Layer 5 of a small transformer language model trained on English Wikipedia (8 layers, counted from 0, width 96).
A neuron adds its activation times its output weights to the MLP's output. To switch it off is to set its activation to zero at one token and run the rest of the model.

Output weights of the MLP neurons that the questions are about. A number n stands for n times 0.0053.
n38: -3 11 -12 -48 -21 -62 6 -1 11 -23 11 16 14 6 30 3 -1 73 -9 -25 3 32 -27 0 -2 -12 42 -11 51 -1 -5 -4 5 9 13 28 -7 13 -27 1 12 -18 4 35 4 39 -39 -9 -30 10 13 -11 4 7 33 49 -14 -12 -21 -1 11 4 -57 -9 -1 -39 -22 46 3 11 13 -66 42 -8 20 -9 -8 -8 -7 5 -1 48 -11 -48 -4 4 -40 39 -10 -6 -14 29 17 -13 -8 5
n47: 11 19 2 -2 -4 11 27 1 -18 -35 -2 10 -15 -1 3 -27 -30 33 0 10 17 21 -27 54 38 -40 -44 3 -14 -6 -25 26 -17 -17 17 10 -13 -31 -13 -9 43 -1 -23 -34 9 -26 7 44 -29 11 1 -6 1 10 48 -7 -19 6 -31 7 18 -32 -36 -1 11 -3 -28 -48 23 1 29 2 -3 -27 8 -8 8 -18 -7 -16 -8 14 18 -4 -3 0 -28 -1 -43 21 12 10 -21 8 30 15
n50: 14 -16 -23 7 18 -26 14 -18 14 -13 18 25 26 5 -2 -39 -24 28 -20 3 9 -5 2 -31 -17 -16 16 -12 24 -35 -14 -15 -2 26 -3 -23 23 -5 39 37 18 4 11 -33 -23 0 -8 11 1 7 -26 -6 10 -14 13 -2 -6 1 10 -16 14 14 4 -7 -8 37 59 -26 5 -8 -12 7 17 3 26 -23 31 -46 -30 2 -11 -15 32 -21 5 9 32 -21 -31 -1 -6 -30 -14 -37 -2 8
n70: -13 -13 0 -6 -9 9 -1 2 -3 18 -4 5 -18 -33 22 6 -2 41 -8 -13 7 -19 8 7 -9 -32 -14 -14 -27 -9 -5 9 15 17 3 -18 -15 -3 -4 26 5 -3 14 -4 2 29 -29 -40 9 -2 -48 9 -41 6 16 -4 -27 -7 -37 2 23 -13 14 30 -23 2 27 -23 21 13 35 -15 2 -10 -12 -41 4 42 6 -19 8 42 -1 3 -21 -31 -9 -10 -15 -11 -6 4 -25 -16 -23 -19
n96: 4 -34 21 16 5 18 56 -6 1 23 10 12 25 -19 -3 10 -6 15 2 3 -6 -19 -18 7 34 3 51 -44 -4 -17 12 -11 26 61 -9 -1 16 6 -2 -58 30 -26 0 -15 -5 -5 20 9 -19 11 25 -18 -15 16 -16 12 1 -5 7 -16 -1 -14 50 -34 -4 1 -21 -13 33 -56 6 -3 26 -7 22 -9 -58 2 -14 27 22 -22 1 30 -27 1 -25 -4 0 -29 -46 46 -10 -21 -10 -11
n135: -27 27 23 38 -5 1 4 -8 -17 -6 8 -4 13 -2 20 13 8 -69 -40 29 14 -44 -5 -8 -18 14 -7 -2 1 -14 11 4 18 -23 14 -17 6 0 -3 6 -19 23 26 -22 8 -2 9 7 -21 -20 18 -3 24 -2 8 -2 4 2 -26 17 -10 -5 9 4 1 6 -7 -21 32 3 -36 -4 -3 21 -17 -7 23 -18 4 14 0 -95 -3 22 -19 55 8 29 3 -16 -1 -4 -15 8 -14 12
n141: -11 21 15 1 -3 8 17 4 -6 -10 -1 7 -12 41 -4 29 -12 23 -9 -13 -2 1 -7 23 7 41 25 -1 10 9 17 25 -1 9 11 -10 -23 24 6 5 11 -15 -20 1 12 29 12 -32 34 -9 6 54 -11 28 -8 -18 -46 -2 -15 -2 -24 5 7 47 -8 -25 -11 14 -24 -31 29 2 14 -2 -27 23 3 8 -13 -13 -13 21 3 -5 18 -12 -10 19 -8 6 -8 4 33 -14 22 -19
n211: 5 11 -10 -20 -3 -13 11 -23 1 5 -2 -23 1 -27 10 -18 8 -30 36 27 13 -10 -21 11 -5 17 -67 39 0 18 -14 -8 -40 -5 17 -1 -16 7 25 -19 -11 -2 19 -26 28 8 19 22 2 -6 15 -14 -17 -12 12 14 9 -18 4 4 -19 -26 -16 -4 3 19 -31 -2 42 29 -34 20 15 -4 -30 7 7 3 19 -9 3 -76 -10 6 22 6 -5 15 -19 -17 5 34 1 -18 -21 -5
n223: 33 -15 18 11 -6 3 5 19 10 9 6 12 4 15 -23 -14 -35 -18 -6 31 0 21 -1 2 -11 -10 0 -14 40 -16 -4 -5 4 -2 12 -17 0 -5 -4 4 7 25 -5 -1 -12 4 5 -4 1 33 12 -27 18 1 20 -50 -34 29 -5 2 19 20 -6 -33 4 -5 24 -7 -3 17 -12 -12 -34 9 -5 3 65 11 10 29 -23 20 -39 1 23 20 -14 11 26 -25 -42 5 -2 0 38 31
n232: 9 1 -14 33 34 23 9 -20 -37 -11 -1 -15 4 25 29 -25 -15 -14 75 -4 -3 -32 -8 2 1 -7 -31 -38 26 -14 32 -51 -38 -35 18 -23 15 9 8 -28 29 21 1 -57 -27 -15 -29 14 -10 -9 -26 20 -14 5 -8 26 17 -22 -3 -4 -14 -1 -7 1 28 16 25 0 -40 46 -3 7 -19 -27 -12 -33 13 19 -9 -21 -1 -20 40 10 -7 21 42 13 -17 13 -25 -22 6 -5 -51 -31
n243: 3 -9 31 46 -7 35 24 -29 7 -10 8 2 6 6 38 4 27 23 -17 -3 14 13 -22 2 -11 50 -25 -11 0 -5 2 1 8 -7 5 -17 8 18 7 -7 11 3 1 -9 4 27 17 15 -18 2 43 19 17 -19 15 -6 -26 1 -3 11 65 14 -17 -17 1 -15 15 -3 -43 24 -6 8 47 -31 19 0 -11 -23 -3 1 -23 -22 49 9 -1 -6 20 -16 -23 -17 -13 -17 -37 -1 -4 6
n275: -9 1 -27 15 -26 -6 -3 4 24 -10 -1 20 -21 24 -12 -12 15 58 -45 -58 33 19 35 -7 -5 -20 51 -35 -5 -8 11 15 -39 -39 13 -8 -10 4 -27 -25 -23 -47 5 12 0 5 8 -10 -3 21 -14 48 -8 21 -1 1 -31 -8 -5 -10 42 -11 -6 14 25 -14 -4 -18 0 -22 7 -13 23 -6 -27 -1 10 -6 12 0 -9 52 7 27 25 -8 10 1 -6 24 -17 5 21 8 2 -6
n276: 45 -26 15 -27 -33 24 1 4 -20 10 0 -6 1 11 2 -8 -13 61 8 -37 -14 5 -7 21 -10 -17 -15 -8 1 59 -36 -11 -26 13 9 14 -23 -27 20 -10 0 -29 16 9 14 -19 28 -55 -6 -28 -20 3 24 -5 24 -18 6 -41 28 -4 -44 -10 3 41 -20 -2 -40 -11 1 27 33 -39 7 30 15 -12 -5 -19 3 -17 -30 6 20 12 -17 29 18 20 8 29 -41 11 -17 -11 23 1
n323: 19 24 -2 16 11 30 2 -64 -7 -2 -15 -29 10 -1 2 18 2 -4 8 31 33 15 18 -22 16 6 -8 -7 21 12 -29 -1 28 11 4 52 -1 28 13 -5 4 45 26 -55 -12 -8 -16 -3 -16 -10 0 0 -1 -12 7 -1 3 -14 -15 11 1 34 27 -32 23 -11 -15 -24 55 -3 -10 -24 -40 3 -5 -2 31 -70 -9 34 5 -48 -2 33 7 22 -7 34 2 -32 -13 -9 14 4 14 23
n368: 2 13 -26 -8 1 23 -25 18 -3 -26 7 0 -6 -33 -4 -13 -10 -18 12 5 -23 4 2 16 11 10 -41 18 -54 5 -12 37 -22 -4 -14 12 -26 -12 35 -8 13 38 -6 -11 20 -4 0 24 1 -4 3 -31 -4 15 43 -13 -4 -29 2 5 20 -8 -8 12 -21 5 22 -11 5 8 -26 -8 -31 22 -1 -25 27 -29 -13 76 -16 -58 17 37 34 33 -5 17 13 -23 -23 4 -44 4 13 -9
n382: -32 -30 -18 -34 -21 2 -4 6 -20 -19 -14 14 8 -14 5 15 25 -2 -4 -4 16 27 5 -2 -11 6 24 3 4 33 -24 1 -27 -3 4 54 -12 3 -3 9 -12 -4 -13 56 12 23 -9 -2 -12 1 -17 43 -4 -11 -6 9 -17 -27 17 24 -17 15 2 23 8 8 -8 -6 43 1 51 -4 -15 -11 -30 -4 27 26 15 1 -8 21 -3 -12 22 -14 5 -29 27 -5 4 4 26 9 -10 6

Each question names a token from some text and the token that comes next. It shows the activations a of the neurons there, in the order above. A number n stands for n times 0.066.

Then comes g, the gradient of the next token's log-probability with respect to the MLP's output, scaled to length 1. A neuron's effect is roughly proportional to its activation times (output weights . g). A number n stands for n times 0.0044.

" fe", then "nce"
a: 3 1 1 0 0 -1 -31 1 0 0 11 -10 -2 1 1 -15
g: -1 9 9 45 -43 2 11 23 -17 13 9 -12 -6 -21 9 8 0 8 0 4 -40 19 45 21 -21 14 18 -24 -40 -10 -11 14 -27 16 9 -15 55 -1 -5 1 28 15 -14 -78 24 2 6 9 39 16 23 -27 -48 32 3 1 -5 -14 24 -36 4 17 4 7 58 -35 11 -20 27 11 -5 17 -6 42 -21 20 -5 -2 19 15 7 1 -29 17 -35 11 25 15 -47 17 13 24 -13 -4 5 -15
Which neuron, switched off, lowers the next token's probability most? n382

"f", then "-"
a: 5 -1 3 1 2 15 0 -12 2 -1 -4 0 0 0 5 -1
g: 7 -35 -3 -9 -8 31 24 -71 23 9 15 41 12 27 40 -13 -5 -8 0 29 0 46 4 -16 2 40 16 -30 -11 -9 22 -49 26 -9 48 -32 24 18 -17 22 5 -15 28 5 -23 -22 13 -11 20 -7 22 -12 -3 -14 -11 35 -6 -4 8 40 -4 -23 -10 -6 29 -22 27 30 5 8 -4 0 10 -20 15 24 -14 4 24 -57 -8 -28 1 -4 45 -24 0 11 7 2 35 31 12 42 7 2
Which neuron, switched off, raises the next token's probability most? n368

"|", then " Hal"
a: 0 1 1 0 0 0 3 -1 8 0 1 0 1 0 0 4
g: 52 -4 44 74 -17 25 -6 22 1 -12 28 -5 14 -5 -7 -8 13 -11 0 17 -6 33 -12 -29 -8 9 12 12 7 5 7 -30 19 30 3 -3 -46 2 -18 -30 -26 -14 1 25 -37 2 -2 -31 10 31 6 -52 17 20 -13 -36 18 -23 -40 -39 -1 -2 24 13 -21 11 -7 -52 6 -35 10 -5 -12 -36 28 7 22 27 -10 1 22 -8 20 -20 -27 -9 7 14 31 -21 -16 20 15 -47 7 2
Which neuron, switched off, lowers the next token's probability most? n223

"go", then "ons"
a: 0 -1 -3 -1 0 -5 0 4 0 -3 32 -12 -5 2 2 -56
g: 5 -16 -46 -1 15 19 6 -17 22 9 -13 13 -15 7 28 -11 -9 9 22 -14 44 -8 11 -20 -7 18 -22 21 4 -12 5 29 7 -4 3 -10 9 53 30 -10 -16 -24 -36 -24 2 11 -4 -7 0 -19 -4 -6 19 35 43 -14 -12 -6 -41 7 44 40 -34 15 -35 77 6 34 2 4 3 -1 -38 -61 -24 -3 -29 -11 1 2 -29 6 28 -54 -1 1 -11 2 -23 13 9 10 -1 -42 -21 2
Which neuron, switched off, lowers the next token's probability most? n243

"L", then "uk"
a: 2 4 2 1 0 1 -2 33 -15 -1 -16 0 5 -1 1 1
g: 15 11 20 -13 -14 19 -9 -38 -15 -26 25 42 -25 17 -11 12 -26 -9 -3 28 -35 -47 31 -59 37 -9 0 41 1 -11 15 17 43 35 29 7 26 30 -31 -2 -35 -19 -8 -27 -7 1 2 -18 16 20 30 44 -7 -63 11 37 2 11 19 -13 4 -14 -37 -6 -18 7 16 -20 -17 -9 -3 -26 -8 -13 12 -36 10 24 -2 -18 36 1 -26 1 -14 -12 21 -21 -14 22 17 18 12 -25 22 -1
Which neuron, switched off, raises the next token's probability most? n211

" the", then " same"
a: 1 -1 0 1 0 -2 4 0 -1 -1 -2 0 -1 0 -7 -1
g: -15 -10 -49 25 34 -23 -18 11 8 -11 64 75 -13 1 17 -12 69 18 8 7 2 27 15 15 23 -39 13 -5 4 11 -2 8 -7 -29 -12 7 -7 -2 -29 3 -16 -23 12 -46 18 -29 28 4 31 -33 29 18 12 13 16 15 -9 44 -28 -4 -4 37 5 -21 15 -2 -33 -25 -14 40 12 24 35 13 -8 -10 22 -12 15 12 14 28 -9 -16 6 -24 -5 -40 -6 -2 -6 -2 10 17 -1 -10
Which neuron, switched off, lowers the next token's probability most? n368

" |", then " Las"
a: 0 7 -10 6 0 -1 2 -1 2 0 0 0 0 1 0 1
g: 4 11 17 48 -32 34 13 23 14 13 39 -10 3 25 -7 16 -16 8 6 -5 -16 15 2 28 47 -17 2 5 19 40 -53 -7 7 14 -5 -12 -52 -18 -14 -4 -19 34 -5 16 -12 -21 -15 -37 16 2 -4 -30 -46 -5 -46 18 -10 -13 5 -50 -25 23 37 34 -27 2 12 -51 -8 19 4 -10 -2 -23 -5 -46 -20 5 1 19 23 7 3 -2 37 -26 -25 39 -2 -2 -8 -25 7 -26 21 15
Which neuron, switched off, lowers the next token's probability most? n70

" Azerbaijan", then "\n"
a: -3 -1 -13 -5 -1 0 -1 1 2 70 0 -2 0 0 6 1
g: 12 -15 17 -1 -2 23 2 20 12 -19 40 -66 -20 3 -10 12 26 7 9 -11 46 9 -28 -10 7 -40 3 -33 -18 31 20 -18 -12 18 15 2 -1 -22 -2 -26 -12 -56 -14 25 0 43 8 28 14 -13 -38 25 3 -19 43 25 -11 11 1 17 -25 -28 -10 -7 -14 -4 25 18 9 -20 -18 -30 -2 -34 4 54 19 -18 -10 -22 -11 -6 -11 -16 -33 22 2 41 19 -1 52 15 -42 18 18 -15
Which neuron, switched off, raises the next token's probability most? n232

" of", then " whom"
a: 0 0 1 0 1 -1 4 0 3 -14 -1 0 -2 -1 0 1
g: -3 -1 -33 -11 0 -9 -30 19 -57 27 8 17 26 -10 -3 26 -15 14 21 -12 -13 7 29 -15 3 -6 33 -7 -8 -12 -67 43 -6 0 20 -11 16 -5 -6 18 -22 -8 -78 2 -3 -3 37 -37 -35 -1 7 1 -6 22 -29 16 -22 1 23 17 -3 39 25 -14 -20 21 -25 -2 -4 18 9 -25 33 2 26 -6 -54 -8 -21 -13 -40 12 -1 -8 32 -5 11 -26 -28 4 -47 -3 8 -5 -15 36
Which neuron, switched off, lowers the next token's probability most? n232

"R", then "US"
a: -29 -3 1 1 0 1 -17 42 -4 -1 47 -1 0 -2 20 -6
g: 23 -3 47 9 15 -19 35 22 10 11 19 -1 -49 -37 -24 1 0 8 1 -13 -31 -35 -18 10 -27 41 -7 33 -27 8 0 -29 13 25 29 -5 -37 -18 31 -5 -17 -10 15 -9 1 -22 -17 -20 8 -6 42 -44 12 0 -10 20 -32 22 16 -46 14 19 3 3 49 -5 11 -6 21 13 -3 -17 -15 6 -25 11 80 -13 9 -21 1 1 18 34 -34 10 18 -28 19 36 27 -11 -10 9 23 10
Which neuron, switched off, lowers the next token's probability most? n38

"ipa", then "nt"
a: 0 5 0 0 13 -2 -3 1 0 -2 2 -5 0 1 4 1
g: -17 7 24 44 -44 13 -8 35 10 24 -46 51 3 17 -2 6 -12 -4 -2 5 -24 0 -11 -31 14 21 10 -28 -32 0 2 17 2 54 -8 7 29 -3 20 -25 4 13 33 15 8 4 2 5 32 -4 17 -7 -45 2 0 -1 -8 46 5 -18 -17 -4 -62 2 11 -13 23 24 -15 4 3 47 6 65 -2 -3 -46 -6 -3 -33 -8 0 -13 42 -48 -15 15 15 -13 0 3 -2 17 -29 -28 2
Which neuron, switched off, lowers the next token's probability most? n96

"ec", then "il"
a: 2 11 -4 -3 64 -2 2 0 0 0 1 -33 0 -4 0 -3
g: -13 -22 23 34 -17 4 54 -19 9 -46 -13 -37 24 -10 40 8 -8 10 -18 1 14 -2 -5 -23 -26 -12 -10 2 35 -12 -18 1 -10 5 13 16 -1 11 -15 -22 5 69 19 -11 -14 -3 23 -17 -7 -13 -12 -45 10 -28 7 0 4 -11 14 -34 -34 8 -33 -59 -29 -48 4 9 -14 7 8 -27 2 11 -5 -18 41 20 16 -5 12 4 -20 -24 29 5 -41 -31 53 -20 26 1 -31 -16 10 -22
Which neuron, switched off, lowers the next token's probability most? n275

" Ma", then "it"
a: 0 2 1 -1 -3 1 -3 10 -10 -5 5 -22 1 0 5 -22
g: -9 -1 -44 -11 -25 30 10 6 -2 -3 -28 16 7 -3 -14 6 -29 7 -3 6 8 -24 -33 -22 22 -32 11 -9 -36 -36 -12 3 -43 -9 -38 2 -2 -1 27 7 42 -7 28 -4 9 -3 -38 -12 -28 -37 47 -8 36 -15 6 -39 22 5 0 19 -33 35 5 10 -33 -23 5 25 -4 30 20 15 18 -14 42 4 25 5 16 22 -10 12 9 30 -74 -5 -32 -30 -22 8 -6 6 -35 -1 35 -17
Which neuron, switched off, lowers the next token's probability most? n275

"s", then " the"
a: -2 -1 -27 0 1 3 2 3 1 2 2 -1 -8 1 2 -2
g: 22 -37 38 8 -25 -10 9 -2 -22 -12 9 34 -24 5 9 7 75 -8 -30 -4 -4 5 -21 63 6 48 27 -1 -2 -8 -12 15 -17 -14 24 -2 -26 -4 -32 -12 28 19 56 4 18 -39 -5 -29 11 -1 17 5 14 -20 -12 -16 24 -5 2 8 -8 -15 -9 -40 3 -13 -34 -6 40 9 5 56 3 39 -2 19 40 -8 3 40 -1 -9 16 32 -5 4 3 3 33 -8 -11 13 -35 0 -25 -5
Which neuron, switched off, lowers the next token's probability most? n50

"U", then "K"
a: -31 2 -1 0 4 -2 -33 63 1 0 21 -11 0 -1 13 -2
g: 53 -29 41 -7 -2 12 7 14 -31 15 11 0 -9 -25 -12 -5 -25 18 12 34 -11 -21 -39 -10 4 8 -3 -16 -57 -32 43 -21 20 29 8 14 -12 17 20 -19 26 5 -28 -2 18 -66 29 23 -21 -28 30 1 28 -56 -32 4 -5 16 10 -8 32 -24 20 22 7 -11 -1 -1 -13 26 -19 -23 16 -29 18 -12 -38 5 12 -12 15 5 19 18 -16 -5 15 2 17 4 -40 9 21 20 35 -38
Which neuron, switched off, raises the next token's probability most? n211

"\n\n", then "The"
a: 0 0 2 -1 2 -1 -9 1 0 1 -1 0 0 0 0 -8
g: -23 8 -6 8 -14 -23 -5 22 9 2 -10 -22 -17 -12 -12 -9 54 2 -12 -37 -45 -16 26 13 -3 -6 -5 -53 41 -29 -25 -28 -16 15 31 1 -40 7 -3 1 13 -8 26 -22 -19 -25 18 23 -12 -41 9 -20 21 7 -32 2 -20 13 -2 7 -50 11 -21 1 35 -19 -19 -8 18 0 -4 1 -29 -20 27 -8 79 -17 0 5 25 7 -9 9 -37 -9 -19 -30 48 16 1 40 -21 19 -17 16
Which neuron, switched off, lowers the next token's probability most? n141

" el", then "imi"
a: 2 0 -2 0 0 -3 -54 4 1 0 0 0 1 1 0 -2
g: 14 13 -19 -27 3 1 -4 28 -23 4 29 -14 -28 -45 -7 0 7 -2 -2 26 17 -2 -13 33 -60 27 17 30 23 11 -4 34 -15 16 17 21 32 -8 15 4 -23 30 3 25 -19 -7 15 -4 -2 10 -50 -14 16 -10 51 11 -7 59 19 -17 -9 13 46 16 3 -23 6 -9 -17 25 -8 -6 29 -37 -2 -43 0 0 -7 -9 -25 7 -7 -31 48 -9 -2 45 -7 38 -23 -26 5 -41 31 0
Which neuron, switched off, raises the next token's probability most? n141

" escape", then "es"
a: -3 0 -3 -2 1 0 -16 1 0 0 -1 -3 -1 0 2 -14
g: -5 33 43 3 11 7 27 9 -8 -8 -31 38 1 1 -5 18 -24 -8 11 -13 25 -5 29 12 18 19 -13 50 25 -9 22 -23 -3 -21 -17 14 -24 -12 5 20 22 29 30 3 -6 -11 3 16 -22 26 -57 10 46 17 37 0 -10 -22 1 11 6 -39 -2 -19 -31 22 -16 3 28 -14 3 -1 -23 -20 43 10 -8 9 8 36 -2 -2 11 -86 -22 37 -7 -50 -11 22 -6 -28 23 -17 17 2
Which two neurons, each switched off alone, lower its probability most, in order? n141, n275

" of", then " 15"
a: 1 4 -3 11 -3 -2 0 -5 1 6 -2 0 2 3 3 -2
g: 6 -34 -11 -40 28 -19 21 -27 2 -32 -15 9 25 22 15 -18 1 -5 1 -19 28 23 25 -16 -19 -2 9 -47 -30 -27 -24 33 -17 1 12 -28 -9 8 -7 20 -18 37 4 30 -4 7 9 -26 31 37 -27 23 19 6 33 20 -8 -36 7 8 -27 -34 -53 32 25 20 18 -12 -15 42 15 25 8 -10 15 3 57 32 -29 -50 -22 -2 -31 1 8 -14 5 -18 33 32 -14 -11 3 3 16 6
Which neuron, switched off, lowers the next token's probability most? n70

"ound", then "'"
a: -3 2 -2 0 -1 26 1 1 -1 0 0 -6 1 -3 0 -16
g: -35 25 2 -34 23 2 15 9 10 -3 49 -20 4 -19 84 -17 -10 -14 -9 2 -10 0 -4 7 14 7 -18 23 14 -12 30 7 32 6 26 -26 0 20 26 8 23 -33 7 -20 -21 -56 37 -39 -28 -11 -2 -1 17 19 13 -25 12 29 4 -8 21 -20 27 -14 0 20 16 -14 13 -4 18 -61 -30 58 -27 9 -21 12 -6 1 10 -4 -13 -8 -20 -34 0 9 -8 -15 9 -10 1 56 -8 -23
Which two neurons, each switched off alone, lower its probability most, in order? n135, n382

" With", then "in"
a: 0 -4 0 -1 0 1 5 0 0 1 0 -1 0 -1 0 3
g: -1 -9 -29 17 35 -7 11 -25 12 -18 -9 -17 62 10 24 7 -3 18 -7 8 39 -16 10 -13 20 3 -45 5 -4 -16 15 -15 6 0 -34 3 25 -19 5 -28 -18 -42 10 -35 -38 35 40 -2 -26 0 -1 10 8 -26 26 -23 0 21 -5 42 37 11 -25 24 -35 53 -23 4 2 24 10 -2 -25 -10 7 -39 -51 -39 -2 -1 -19 -8 -7 32 -6 3 -33 -28 -22 -1 17 13 -31 -38 -13 12
Which neuron, switched off, raises the next token's probability most? n141

" details", then " |"
a: -1 0 -9 -4 0 6 0 2 7 0 1 5 39 1 0 2
g: 10 -25 1 16 1 -34 -27 -13 13 9 -38 35 27 -20 -22 6 -6 7 10 25 3 -22 -11 17 -23 -43 -25 19 -44 -32 58 -11 -9 -20 23 24 6 39 -6 14 -13 8 54 6 -10 -2 -29 -58 32 -13 3 -22 -20 -10 -3 -6 9 -46 -10 -5 13 -22 23 14 -3 32 -33 -22 32 -7 12 32 -1 -8 -17 -42 -17 -10 -18 -37 -7 14 5 6 7 0 5 -32 -2 -38 -1 -5 31 -52 -5 6
Which neuron, switched off, raises the next token's probability most? n70

"G", then "E"
a: -10 -1 1 1 0 -1 -20 40 -1 -1 52 2 -1 -1 48 -10
g: -4 -2 6 -6 24 12 -1 11 -2 18 8 -25 27 5 -11 11 12 -6 10 17 29 -32 1 -15 18 41 -21 -3 -6 -22 38 -29 -28 9 22 -1 35 22 37 14 26 15 46 32 -11 -57 -2 -19 -19 -24 12 32 11 6 -47 51 8 12 5 -18 -1 -7 -8 -14 18 -22 20 28 -9 5 18 -3 4 -6 27 -5 -43 19 9 -32 -6 4 9 37 -59 -32 6 6 -15 4 -12 -16 7 55 64 -18
Which neuron, switched off, lowers the next token's probability most? n243

" it", then " consider"
a: 0 1 -4 1 0 0 2 3 -7 -2 0 0 27 4 -1 -7
g: 18 -2 -20 -46 -20 5 -8 21 -24 25 -37 -29 16 13 31 -34 -13 1 2 -11 33 26 8 0 -5 40 -4 -39 -2 3 -23 15 -34 7 -24 -35 37 -24 31 4 8 -8 17 1 13 -14 -2 -19 14 -12 -13 5 -17 3 10 33 -2 0 4 -24 17 10 43 52 -11 12 -4 39 -11 27 -6 -56 13 8 40 7 34 11 8 21 7 5 -34 -35 -2 -9 -22 7 -13 30 -36 -30 53 -35 9 -36
Which neuron, switched off, lowers the next token's probability most? n276

" for", then " tre"
a: -1 -3 0 0 0 4 2 0 0 7 1 0 -1 2 0 0
g: 38 29 16 0 -44 20 -24 -7 -2 7 -40 16 3 -4 -9 33 -25 12 11 -6 33 -15 25 19 6 -16 17 13 33 18 -14 -25 -32 11 -1 -16 37 -22 -6 -11 15 -43 -5 -18 -52 -12 -9 31 34 -23 -14 21 4 3 -7 5 -5 -31 -21 -15 -18 -3 30 -21 35 -31 -16 6 -14 -18 8 -23 -27 21 -13 -27 -12 -2 -66 -29 -35 12 -2 29 33 -40 29 -1 -25 17 -26 4 54 -5 -11 13
Which neuron, switched off, lowers the next token's probability most? n232

" |", then " Luk"
a: -2 40 -4 30 1 -1 0 1 2 -1 0 1 4 2 -1 1
g: 15 -8 -25 -18 -32 23 -6 42 -34 1 -11 0 -7 0 8 -2 -1 18 4 -2 -40 -18 -13 14 19 -41 24 -16 -36 -23 -12 -18 13 -15 -38 -3 -18 -3 -26 37 -34 4 -13 9 -30 22 3 -7 40 20 8 42 -1 -36 -5 33 11 10 12 -17 -5 -16 15 23 -30 -14 -36 13 -24 -8 -7 -44 23 11 53 -34 -28 18 -21 39 -3 16 -9 -17 8 -42 7 0 46 -21 13 -23 -9 -60 19 -9
Which neuron, switched off, lowers the next token's probability most? n70

"se", then " on"
a: -3 0 3 -3 0 41 -1 0 0 -3 0 -4 1 0 1 0
g: -5 7 -14 -23 26 -8 20 16 18 36 8 11 -48 40 9 -13 33 -9 12 7 4 -4 8 -5 -5 -30 -20 32 0 7 -22 9 13 -30 15 3 -34 -3 29 -61 46 -11 12 6 36 6 -36 44 -39 -28 -45 12 38 73 36 -1 -3 14 3 37 -3 -5 -8 1 -20 35 12 -6 -20 2 4 -9 5 30 -4 7 5 22 -2 26 -25 4 -16 30 -30 30 8 15 19 17 22 18 -5 24 20 -2
Which neuron, switched off, lowers the next token's probability most? n135

" look", then "ing"
a: -2 -1 0 -1 0 17 2 4 12 -3 -2 -2 33 0 2 -16
g: 5 12 18 2 29 -30 40 10 3 -25 -31 25 13 -9 6 9 -22 14 0 13 -4 14 17 46 -11 14 -2 22 -1 6 -17 3 -11 20 -9 13 23 -15 13 -33 -19 -3 -9 4 29 17 15 16 -13 0 -5 -80 -9 34 22 -8 7 -55 7 27 55 0 36 -15 -43 31 -28 -6 13 51 0 10 -16 34 24 -21 3 -11 -1 0 -7 3 -28 -62 13 3 10 -9 -1 8 -23 -29 -33 -8 49 -3
Which neuron, switched off, lowers the next token's probability most? n276

" High", then "ington"
a: -1 0 0 -2 1 0 -20 -2 0 -3 -5 -5 -1 0 1 -3
g: -13 14 29 20 10 -47 -67 55 8 -2 -2 -17 -31 8 -2 10 -2 -2 8 -22 24 -15 -6 0 -25 -2 -8 -31 15 2 11 6 29 -8 -17 29 3 -21 23 18 23 3 -32 -52 40 -12 26 29 -22 15 -33 -47 34 21 -44 -12 -13 31 -3 -11 18 -27 31 18 -22 -37 -11 24 0 17 -5 34 2 -31 9 -25 -31 -43 14 15 4 3 -7 1 -14 3 11 -16 12 3 32 -19 -40 -3 5 24
Which neuron, switched off, lowers the next token's probability most? n141

" G", then "vin"
a: 1 0 -12 -1 1 0 1 9 1 -3 2 2 -6 0 35 2
g: -29 0 -7 27 0 14 23 19 -13 -31 -19 -22 10 -5 19 1 -25 -12 4 -15 -26 -11 -1 -7 32 -1 -8 54 30 37 -19 -1 -29 -28 -15 -32 -50 -36 -3 -14 -48 -2 -13 -9 -10 42 14 -28 14 1 -35 -16 -2 34 2 3 -9 15 -8 12 3 -44 13 16 -75 -12 -34 -12 19 -29 -20 1 7 5 -25 36 24 -36 21 3 -22 -14 -26 6 -9 11 41 12 28 3 -15 0 -10 -31 -30 28
Which neuron, switched off, lowers the next token's probability most? n368

"ti", then " ("
a: 0 0 2 -4 0 20 -2 2 -3 0 4 -2 0 2 1 0
g: 2 -10 1 -25 -2 32 23 2 -31 27 -7 -30 4 1 8 10 17 -8 10 5 12 -15 2 1 1 25 36 10 56 -42 12 34 28 35 19 -27 47 -10 -39 13 30 -17 38 33 35 -12 -35 -28 -20 21 10 5 34 27 4 -5 5 -6 14 28 -27 -13 32 -8 66 12 49 -15 -13 21 4 47 -7 -12 -11 -13 12 34 -3 8 8 -8 31 -27 -13 -15 24 -14 -2 5 -1 10 -31 29 4 -22
Which neuron, switched off, lowers the next token's probability most? n135

" '", then "bo"
a: 2 0 13 -2 4 0 -10 5 0 0 2 1 -1 3 0 0
g: 28 -4 -32 -20 9 -11 -4 -21 46 2 -26 21 -6 7 12 -1 22 5 19 -16 -17 12 -7 -76 -20 -19 0 32 36 25 -44 -3 36 26 26 -31 -9 -32 20 -41 -35 20 9 -2 -60 56 16 26 8 21 -19 6 -1 -40 29 1 -14 -8 -2 18 -9 21 -5 16 -24 4 -12 19 25 39 -24 3 14 -17 2 -38 22 -1 13 10 -17 8 11 17 1 -25 -9 -1 -3 27 -23 14 27 -14 -17 -23
Which neuron, switched off, lowers the next token's probability most? n50

" map", then " tra"
a: -1 1 0 -2 -1 12 0 4 -1 -1 -1 9 -4 3 -6 -11
g: -23 -10 11 33 -41 -4 15 -15 18 -31 -19 17 25 -2 32 22 29 -15 3 5 16 1 9 2 0 0 2 35 -20 -7 16 -34 -26 18 -17 -37 24 -13 -22 -15 9 -18 6 -6 -38 -18 10 42 1 -8 9 -36 -11 32 -14 31 15 -12 -2 2 4 1 55 -32 -60 -62 24 -21 -1 -14 -10 -24 10 -24 -39 -24 15 28 16 -48 0 -2 -23 -23 -5 2 4 -5 -36 51 -24 23 15 27 3 2
Which neuron, switched off, lowers the next token's probability most? n368

"ha", then " Be"
a: 17 4 0 0 33 -2 0 0 1 -1 -1 -3 -2 1 6 1
g: 10 -14 44 24 -16 42 21 -19 -42 -12 30 22 24 -17 28 3 -27 -23 8 8 -43 13 3 3 0 -18 19 -48 -24 7 35 58 14 16 -15 19 11 8 -20 18 -9 -12 -3 43 20 -8 3 24 -49 -3 -13 -5 14 18 -27 32 10 16 25 -34 -13 6 28 -21 28 -46 -17 -23 -11 -6 -7 -20 -16 17 -20 -32 -6 31 -9 11 31 -22 7 -48 -20 -13 -10 -9 -6 -25 -22 -12 9 29 -12 -36
Which neuron, switched off, lowers the next token's probability most? n96